Layer 7 of a small transformer language model trained on English Wikipedia (10 layers, counted from 0, width 128). Numbers have three digits each and are written without spaces.
Take only the direct path to the model's output, skipping the later layers: a vector added to the residual stream pushes a token's score in proportion to its dot product with that token's output vector.

Output vectors of the tokens that the questions are about. A number n stands for (n - 500) times 0.0091.
"up": 487540498496463532431494473464469441499512444497486519408521477476479420524549556551513532533478536507483517454542465526503489478575508476482533496536442495471452534502516492458484470545508454514539474561482481424503505599451497432524526476541546540569488445497497504523593461505555491532597510444480467450555488516472484535470487422510463518463527544523461452546498540527548532495509
"ef": 503498573421480490481462559456456520471404522490466494497566513539519577544535538562520466579509549511526471474510477533498448523591498452489500490541502416540492466464601495437512456513496474511457466567461492458529495481469414497541479516532528482457505386540560505506533520516533445553528530429558553521492474531481510427477437522501487516506485475500487471491465466560554484496499
"iya": 478530465529549539506498498523566454531442527536542531493474477456465474515464524459556514516478494511515470533502494553537534456536481536484484563450532502465509531548439506509535515524504474541517505505493473432451519462522436464494523411492519571474536405555462510450541491592491547528583511414480429482538483541490556519454462532417502467460538502549559476493453465506427536497433
"ꦾ": 418523410669462632570536564667578392385418534656634489355401444622471599435579542518766306627307446334645546494485442563746625349715478506543593614525518532706578551295551451483552509411437373544531344448339503156375463445470196347352439304577537475364600075560514672514708520651432644497640546243489626517619555665343538629334356452483523342458629517660757446500458365624446566393584
"%": 481536481561499501499449520563507412477452486528498538460498548572475480418537506507502511568509517517472453462489507506523503440560467464487494486509498397571535553411480490510525480477444513510467469462526520502423523497435480537461466469489477475435496464506481532529538460581519478505585519433544525502523505502526524495536521477521602429546497500552534455507526496524526549430564
" Stadium": 476534449457533559521549545578491512490505518535469457449490470546445526522502475481554509582480480466534472507566442529524537475580485484514508544458498505593520526521555482469499506430464530495513446458561469414483471422486410478462556474507477521433521474545530522472536460537391536490504529434431528513542468544481547522495459505533494485515530519444537474460460508555488549492492
" Canada": 460513462520465562512486536559498472472561487549480531516515465462492482469508491488558497555424416475518471505454480506494538505549471519482494539540471550509522567459518558440522512483472492495538490494421542456444476526493472507517477475483508521500515476516478539556487486565507522541478496480498546465565504542477516481473502503445469475472496513509570495454466484480508507493533
"-": 478472476508456441500507525493502514507451477423509512522492455499509515518446521529502528498519477533450513488499549505437520514451484550538552466519549477455492531498454488497506521485521497444476509501472489552553543524483517548555536547513484495520488512535488473476497560498528459469484546492474472485519474467530497467542531465497509443497455497548454499479479530508552535525488
"he": 524468518435483520499508513519537529479480521538433470522460434510482547543499540539523474455451543513475461449517555563529572486571498463509475572510467504491530460550526498478520431520507474508570529514484497471503449502479491488440514467524514513515484423525490499508519512525527534524459547446536487489416507538438523435517498411566460490492465499528490471511493515521495505487553
"ham": 525505443423420525508420538491539460508553562509483524472481572493439601494507511518560463503507509457520414501484535526508520490572500464567461627482518572516470507460515527564541474498477512545535565487511437448496457561514430497402519487442506523530515421501517501440485506519487477478541519413465469489559508509498590516521469400504471468465512544535441482495541506531477545424508
"ê": 486519497520524599508519530459461510541478481559476485439506512498510490523539512491549501521443490427505513499506490530531511466586493491480520504525548544519526553523544471502509462486501500542454504523411517515468519445490415464453460478519522470377515385513510516518542522612433498524536491407509498504489508555447532564447487484470492515462526530528565471522420445510467539441562
"ary": 532527501463430481483505505522490431453472506547439492473490560483539544400486510530535415543462436521475584445493538605504590461661532499494519472518531448483496485503472523413563465534528446550547520514501518422533519463562424448520451515509602426400574460535507510531467459567482535449538544449550498530559504503532505458538425488562573418428486491453479529533484479550457542468436
"ception": 472469437539516481496462526554515475512491521486496503503474492569501555438494501510493464535505498456459462486549447592538481470613455518521575546510419478565531527515556510534528550450467442494468405465436559440492481513538394495524483457479516509518533384487586530510538503572489492458551545407515583546499595538424448477458489474481506459527502444549502591458448475622542451482441
"ook": 499541436558481497518518542521590473480445496540540490476482444495528544420497506488482509491489479471537512443496545542573462464530538444487469569490509520483508538477499418420508579470479512529490474562479419456577455502471423498514530483492568498474585423483508522492543570470415520498478446413438535570555518582489547510441453493468518553431472539524516511539490496526507552472504
" time": 520454483479449538481507579461582530504483492503507500497463514587502495469480509560503533516437518502503502474478455556480511468477478523461526564446480470535492461504526494549487467475492521521429498481464527509505460457487490487438494473494529535492466409457532535501523556545522503475515528507494581468530563558462530557476557460508493475426566494511497479474507523548472523464466
"ard": 564487463449480478505503499440482485499432383482550462423472528419466551539543547505533435538493505462465489438481518545544497432583555540512528558519530467514493498400494490483534481531395452534496476527482515506470537559543465497479493533420541507457540402516522504581487508519512491525450494442540504550486506532468462539492567504477471523437517571488491511555494550528499506536598
"al": 522550519547505529477472546477507463469487475483453509495519512451520524417521521497471513430522468563534486512520557465445527433473548479524508507496548433465491449527489587488501497565480469491504453500507562502532495517513456516557506551457531536472552506492517486565437467475518482528499428451471467558540515521446537449496494532472544490438512524469471504508532533468518522508465
"ography": 500533436527470578467536539508526503489450526540448551483507462523487440439437580477572482439512518399477481420540578487574571537482497533460601444545440428600541525431461541481504483423564436503512498528413432437518485510528442478427457449500564405412558397484454534548497496646546541527548486410483529534568496580501479474445513572499546474529537484521544469522538481491576473481525
"ib": 504570509532487479535496516510556496503424457539479468483476475501509503539516528551506466525561514507537482485515517484564548481487534456470483540540424488442479483522416484560523488513504508460423521563538510455483559493474425495517489460465567440517536431484537503488541490558484581534513479406519508483518557528460491472471366523520500478409552528523517535537498416448560533442514
" than": 503537488529545491522508491500554502439479501502507472539523514551482592476557509535525440549459520492585533465566458441504520446536524497501482492513483463509513510446492532513532489449516481502452441465471506441450465540520507451466482496465531565409501440464435525552560538526519528459505576474508565513523531584488495503438506420464515519431494433569546501479446452466543546501471
"od": 540545539535443524495557580560489524527451465431528548475470503503472524423514488498528475442528525446474497501522486498480531473546516530465493559561420497551503486454480435409546552516476476483476452551526541486511418519463463558430495486521500492442567423477514504519508556550512443539494501431523473548538483556485507500447469488504548545467473510499483531555512460522480526490495
"ip": 505466490480509510540433534469477516458511482475532541473468516516491557483465515486485468477475459435490397483475504543496530470555530491510499541495481471442436495464495559490537554538511508614525497506523518402547508503509474421504526414555518489563528420440517509543507459544548533508512515405548477528525487572509496499485457544557498496486509438467487460489487494506632525510542
"sh": 499466530470468554476520477565590506484426504492542460495539510450482561518509551531524484538475497528536472458546491515478528528528499482514420503478506493514530489479500523497548459507469459439556557469508515444512501539505466531442458457525396561513490464523477501453483487452464501472487533434563373534523541493529529482463516541502504533521531445539482488542505516525514495486495
"(": 410533395700454659579544575690574386377406532671650483352389442644460620432583554513796273639287451325651549489475423574766637338730486508540614620520521531730591567291564447489566511399422360532539343441323507120360457428465165320321440272580527470351608023571510677498740508672429665502660543223486637530625565677335546651310331452472520334459637527683781438501440348649450567390578
"han": 525497477535513545510519518531528544525471467489475495493473436508405587499520527506570441487543539527479521443480467528478557506602533460518455590476478469444585546453494520520568476507527469481475456605440519437508448518577441469472546462505539519502503442518497500473472485511500480420509459428475473546530469471542540505527494450513451460472520535528499501555475544499454503491483
"ense": 503483419480547518498517476470527478455442537497456468412495469475561465514503511478495517549499495516565492518530484591530506478596491518496519515554430491521470501510489590518540474437478501586479416500413506472404464442465487470520454501455569482477574443556508514499552499577497492523534504413439510529567563518500495508464460497507543502509471495552534534469560502474493498530470
" ==": 504491431445470464518501539517498469555482482583542508455481508484458461484507570532549558489526532488479502563561487518596536455496509500541561495493471513488566540509533459527573528467482525397458430546470470457510503542499486495486452467502520430474484458462426533522486516515464581441594458429548518508469476528471518483494413535471565434535505502503549483543508476476494515453518

Each question shows what one neuron of this layer's MLP adds at an activation of 1. A number n stands for (n - 500) times 0.002.

n473: 468582372552496498355496504555560494467463480491447481415533447382661374543385469519510463410590494455572588549539508492583536464485569496531594511506477485500401516553527610570483496555494602583596549447540407520439475524479496579601424514502403574504506585353567329461470456374414513492645506481471529463498502504482606492595397637470542621387438517480553420402515498471484541438512
Pushed up most: "al"

n300: 664492457536520519494466446521568634527460468521533443431494582549453528550443561555369524396515498466454556305584437465486430552439545488463439539453468597465498560458583484498570461545581536458550494597377602553463523531564507558422560450510570550532423394558569456305522672557623474415448526421474445626552480607464469517593390484496585572447466429614492414415465455464438492444492
Pushed up most: "han"

n740: 441423384456628502500438453465307363509457500461467559622525502545577532500550626564533488339669470407502447536572486562591555491469540535431422656555536510533405418498478473414635488377495424562569540448599453566509420519488653377498632474515568578541419500434556678361415545436495211565383523320484365587570628369515470593644438453498564471495677476554510606557454555454498569605410
Pushed up most: "ham"

n218: 518487443515491456446487277590535451513515567468602418534607504439442318602375540539618619562504623525542470391595582509648473317522465639615653476498515408517552613498558592570460452457460456474532444642605430498598457569504597547437416476502463402523436574592404524512481372509569565415444471381542570512438475575493457553564516518480445600470465485477321478524432393409447474534447
Which three tokens does it push up most, strongest first? " ==", "ography", "up"

n242: 417465357425544481627507531473453505334404552423429548375553669616511610400489549532346657469418380655400520472519507443495584552357550406390529616472521475480495528633540446629333571511456500449449580629506415472502489540561398446436532386529387551478556417528451595538570491386530498536418548503478547564504422569575488663530428543630410395534490536502401535601618413577519613379564
Which of these tokens does it push down most? " Canada"

n185: 604475423407547554610392465519445518478631438522489411523346297591377422522491395540583523618517476449437485518509413607633448478458462603442495536489393596456525527454413502331612419622491552349355485593464528602388564498370448425611523534519467607542517565537431590590591356558486547488527369644592452546561602440598477547414587447539513447571461469553470495482583556409548584463572
Pushed up most: " Canada"

n620: 474541605559447447547561622538491485496496450427596523543556614498552582500595397388462500461611434515547354457523423598526396432446361605590502565521502452356545511391515612500598478504541620483583512593540491472353473463593577486548292496484523515484484495608483570382452473561513519524571377521325570543488511410420491527595496583480456474552552458452433579327512483421600581498422
Which of these tokens does it push down most? "he"

n644: 429598498584541489432468596498450528640598604504561511447449527430603478548440275468577539498604494603548361539465580447401556487508585492502588322468590466563645400485504583451391544407574496549492418357504480579500521464510554682542511403401542502458604552520522450429561458479402500505448476607478594493477511485480500622530368628590391439502390379423570444393471470500485511402556
Pushed up most: " Stadium"

n260: 568419474478485411638494468537395486610513592414477466506480500544527563509479447554508516530464481448443432530475538502447561580558488604575539423539508496358492567478484381537441500527512521613573542510447604444589599511604448475471510334585523447463545433314553438498515473607590550602451420375465440506517578476419437625475614456592374502438479542524441449618357519407537541515455
Pushed up most: "ip"

n596: 493438531528536512452431518457335422588541485566545507570607570507585479449598481445655432433564413341578456569495468372592431368394482398706594428546600461586458516658282432463427528527444568470491543518423437646511372594411442444441468613569518623463538675484495604456509617563475493390375474536483466340493474432509588435424474545462546543423615633495481470609447516602461481496571
Pushed up most: "ê"

n652: 439558485484523304614435471471637570551556590530521444496532374556444603539439589548435489393535611446613455562494581474555557568619481504581360485508555462375468440504342644443426530425485496506470395541563584483443376490521656602556511634480392538482510471389489541525450529433583533535468560476460552614451433480453550533390478498474437554431403440390517547462404586476526713514429
Pushed up most: " than"

n101: 536492530500432571522388472587588613450553435498666478517459380563490551560566489521651483508550490576339506450473527532458608470533595355498395385401537477469485561515553363429488577477462500531498407398469398513403549449462500371590508542474529571551380510391441612339467492641450469622563395553453540464518464425401466491419543455549554518512589625430546431521568545475615562526535
Pushed up most: "("

n712: 530553524422494534488575472516494554591414531483490532451610506669615642409412541490537382408539424524465403500457527508467520383481435444450374395600421625464508463490471437423653629542482533442633457477556585486557460573508624558464548498445481434531455420484533575382470498449518500506520528503526527488498585617555428441459452403540444491374562502423471467546500542529625492545425
Which two tokens does it push up most, strongest first? "od", "ip"

n393: 535486558454531514481615500467500511450618352506498529516468420478560389295462474471450641405537507394373496566425362414602507566551572577424495453475446453651405473507509454620533512612564502536530608502398505549354516637387577672500614557540335555504467497415401397561643573417383545472585554407410514566496416528452502498498474535426579483621371545447512541516496403665630500520473
Pushed up most: "od"

n332: 614546474454550500566504433463456475568579520470449441436615612502500540470490476450440547457548561373571456513494406416481587406484535646432539496535531436545647540519492428475519500350582528386534492514609393464436416551463562531506521563517547597471436591466445601515406549414508574533591445462431458440435487466392595673423541393605431500428507648428553661388357471641601522512438
Which three tokens does it push up most, strongest first? " Stadium", " than", " =="

n672: 395572451547441516454398485560575474545442465517483512436476334541529576388571623474561518431635461432480546472441566559484383529554453471451473434465508584399544671604462474563442555504572392474585478535441522496451517554414493348473528522446353510533466393478540345491473552527426570634526554503465445604540494605558418508559603484532496599475464516623504462578584578448385510420533
Pushed up most: "("

n108: 465502371424541379510464507395481463598474420507368444528554386652427588603391529548532546533463447556527476576555648413630611471621419555529560466484464599496444505597606363450515610484567398591398474489511589556394422493489545693527393397464598512474537450588407381454504422547500471443488478500444687434476407416415642536368619509488564483745478509498525507480513597521569464405416
Pushed up most: "ception"

n615: 570438383527563555578450487491428410404481453592478401417523613524596407427589435417533513385538466596504432445419552545616341464567444517442436530530392470431538524374392464563359531593451588578335508496572487504513551428526560556517557553443472438438565460529462593468489534420489463669560517547552672552506567630553430507683493439585517593601362487386558334582434465445452553532593
Pushed up most: "%"

n715: 469545523436375555379514385432387455480455473535623474517508640468604585478466534470522413611555518359551528416619614567426525442600498441601386456526411468542381404568519500496546496416496564545469502430546483341456564494641556590518447514600420463586492578572639340632584508470502490526537475480492565507462527605533401414516479400500565448577334476533504449464466508568488491512466
Which three tokens does it push up most, strongest first? "ary", "ef", "ception"

n115: 560605579595455636424531450363610543439431474502507604426496480471518459522381598415579516404570526431339474413584662558556591504520480509409334382462578520673613471491475484635561370480591565442651626476654415523569496423553502457518448541561383427506465430525438658535524465418532504361452481551419464364447428403530458493383479542546534536444420476429493520462485522609532531682560
Which three tokens does it push up most, strongest first? "ography", "sh", "he"

n751: 424418382550554437452565581290533536595558528421500440709494557454438523498406595659556447531441509360493417589577511502466470561369404542527375445384469576438420425611541516525375583462543399475537563570660482394565440393476426382489543534542369577432507534479500553535504655553491447441564329564621483604605491424473542554437479558523383451507606524555424527466574569500430502601431
Pushed up most: " time"

n503: 644558632472521542484566486574581442537498488563515510572486546460521461420472419574502550504443527585543562479470546656545535359412502388544370458521618642510368607448485545417522590418457590555498428602332500511477531601369498411599506654527561554486574448422407406492523527404457517478472520527474466500434572290509458518389420389437362472428468590433524538557510595517442629442515
Which of these tokens does it push down most? "ography"

n328: 462392502539599551522530503526558433466438545510519512670532517430531545519617430530524486512503536646444541534554490505467496526500474359493421509439561444579529570539466525472395493414585518577466544459530435489472383505454535438443579400431541410475421563500413430513553522493481509526583495597475455496507583408445556520479411608568537500422498604543523416523507394505350452561524
Pushed up most: "iya"

n565: 620426639454450576495434520419422544379511448334599518388526554473455533493618488461459481464478531598624504555438543434569583342381432482584474554396520539374540594408641600493492556502556458568610378592371451460443520556348636431523475553421304532517610542488505541458540424552507434574442517549470493367460516547523391589470541322561381578559515653530412472520553539486512660624459
Which three tokens does it push up most, strongest first? "up", "ard", "ham"

n598: 510509541438576515426498532388502273574380599522525489338562516626562559446324483500477483443592498457636466370484413474589490482546437505488532619449458704585505599552460619575482577546708491565431472562461524471334413543555621483433498350371461519550532435514467368522429438450500401500543562503423595477380710534531563564535546481440535507412500518541450556546435581583566302437614
Which of these tokens does it push down most? "-"

n585: 521517405514328415543550523537508441489531627475574489519442412571514517468311461632445406505448448487461413552398475494600578540574478391402436538447480469495539552470463464509610447582539581491548552496560506625487442586448535449446524467579469439484502496558526675546462480545539484552405603479481535462595517515526441504634500519542511500373557520492554413505416482435476430541526
Which of these tokens does it push down most? "al"

n463: 514586351522571410567429515526563442561408578634414500510416462481481569509588567446573384461567378575589561500556405456533510459494383625576516477473423391445425438558563555463581468456563561402557549498417520514582468562461447514437589457506455601518483409523455521528394511523516609544387445503515701452556536460518404510488542482455465529431605517453576504441459479387541525502529
Which three tokens does it push up most, strongest first? "(", "ꦾ", " than"

n698: 466644529572550649458460517599514456530527402418578565363540644379487417542439509425546531455606468516564398602493457427491489444604437517533502528592434524556543462516578424581395362415549506491620432556506398509557638551455575476452597438385539636465523520388558652439390589465487428491335504372394523649500547609571452359509624525545443479493434454482599425404596518375513451511603
Which of these tokens does it push down most? "ary"

n149: 607540435562396518569437511571488576456332584517356481489531523545449578494571390552533511508595564562640559551561386421480550608474578464351626444422584513365378566623498586485434435378418510569490376515396449549530380481536510502532439448461573463336527600535489482428562485517419522568549424500426472406519656487489518573461577500453641626379460455464549415383597517529482495576463
Pushed up most: "ense"

n365: 456532343579557410652470504487435538482484558540583512478639504544475472402389451471553420531463481362502381536373477487591496481490576599469391610475555544502437413447549648540512474550564484386488387639405472478519444457549549591527500574374546669514361461346474593539527515560573538467558488494510500480461333572571447438483604559444439634354405500528474562492580534470538460568439
Pushed up most: " than"

n197: 398478602542522540487508398513399585453483586400422498471475607617443482568534411554504455582634532407476477469433609529528437480506404498498483568544602490460589402551443490500443434464432519540506421561604546415466534490655607377466441449411375424420504460490516609409480516363459434578602508738546504507427587645490446398546557554486470546426617614514521526540449514527492431441438
Pushed up most: "ef"

n537: 470407583523478590444483513373469506484486556504491478556579536429525601504531504412478459561520473438461479427489502601511511531578564473509483485591516451377592526424506466474490515527595488403488572516548532485531617471592565482478415432406562420512406545558616520517496507574602405519451493717476398381479562462661435444428490483559443512475293496385487537498532568513430541536410
Pushed up most: "ary"

n526: 566579496440534508341562377496538504552525551441450312440414341512388324498418570526494492418484490562520543516581633473504450376502514566518528585492550420545623528437451461482475434532486492426510447449609508531510447596459560550619436557521427604440444651526610652442561518494437506468541429474525521500494444539522400475494418537473482433542519655615445595494395452520573570471506
Which of these tokens does it push down most? "ip"

n42: 530607663441350412628480457459526475469495491450405624333509592425587586571620427502441611512512490513473622530423517485656384541663466426295516381606537483507434405525332467569659609576480479544367472589461421401507505404469350558541537426567532522419646437510570606452478519342500351544340521539507529516442520414718354529421459482561502484634460598447651500542548505540410469644498
Pushed up most: "ef"

n261: 507607518445655613423410393521463478661464515445413483579376399455610487502498470575439303485543310493600481536557546452348592476476467534526542602509432386481536564426536507518510486461565496447492570431506369514603541554539566524509708498422513554604496543509464682370502500448576552422509548337519509441603457523388514491458337548509544452302580459563424511465532489493513629547577
Which two tokens does it push up most, strongest first? "ib", "ham"

n215: 435518526554394550490439361507418639511442584537507623507494451507638477559563548518400472361533458426447449392482534535475734356545410531469426592491608450366586477532546602495346463545346618477557636456545407540599511522620605502433409427562650521524452416652613456374411542527507489440429569322494522436423456589465540369570652561596543582498556552516488427484458434484450527489471
Pushed up most: "he"

n720: 561478488588567477487486486448506430521623611546488594449509605553364423462425374532599478425592570358500537504546596490380517547424617351581653598401470494627494492518357542480585494467546538526536461375554482565516490508496434489496440466579549508481456381625445500461498506547542535585484440328436515476461575437486500483526454672427520555427447547500423560514485532536608439440447
Which three tokens does it push up most, strongest first? "ography", "(", "ꦾ"

n78: 479498441401486483494494549462425651578433506601468554510540520490514591506492378504550535400551486459508506416612496554535548555598494565442391402498587460420572543453447469488463567322432506524426472569574515554474619447603466454354451559511484443471539439636529587498580518550529462532525342463458401550470483492712572553413551431548518540404478498544494553399473365477367522425643
Pushed up most: "ê"

n180: 514445376513506484346469436537545506416572437584536425605472460494475462528510471537547350464575487488484523561488487352484516451481471613602453504479687401534387500581441393446511492475541466459573469508564532538444449578496423633565438629480534510544461525506551352622603467634345602508512515533596510513494552434411470576440486426430533460452502483580478568554504525565594457519415
Pushed up most: "ception"

n427: 455532548664529441516446502533355584303602532518519531434590527473410547542392546446548594457435461502603431506561430398517428555469394496380478420525440587564506470447538572573616478494472614604466410568480526511396613512584528597498361462454562551468431454564413480554605502483595544544560552542508607505433412405502502460471399425500469423541498535354526639427413477436610589539385
Which two tokens does it push up most, strongest first? " than", " Canada"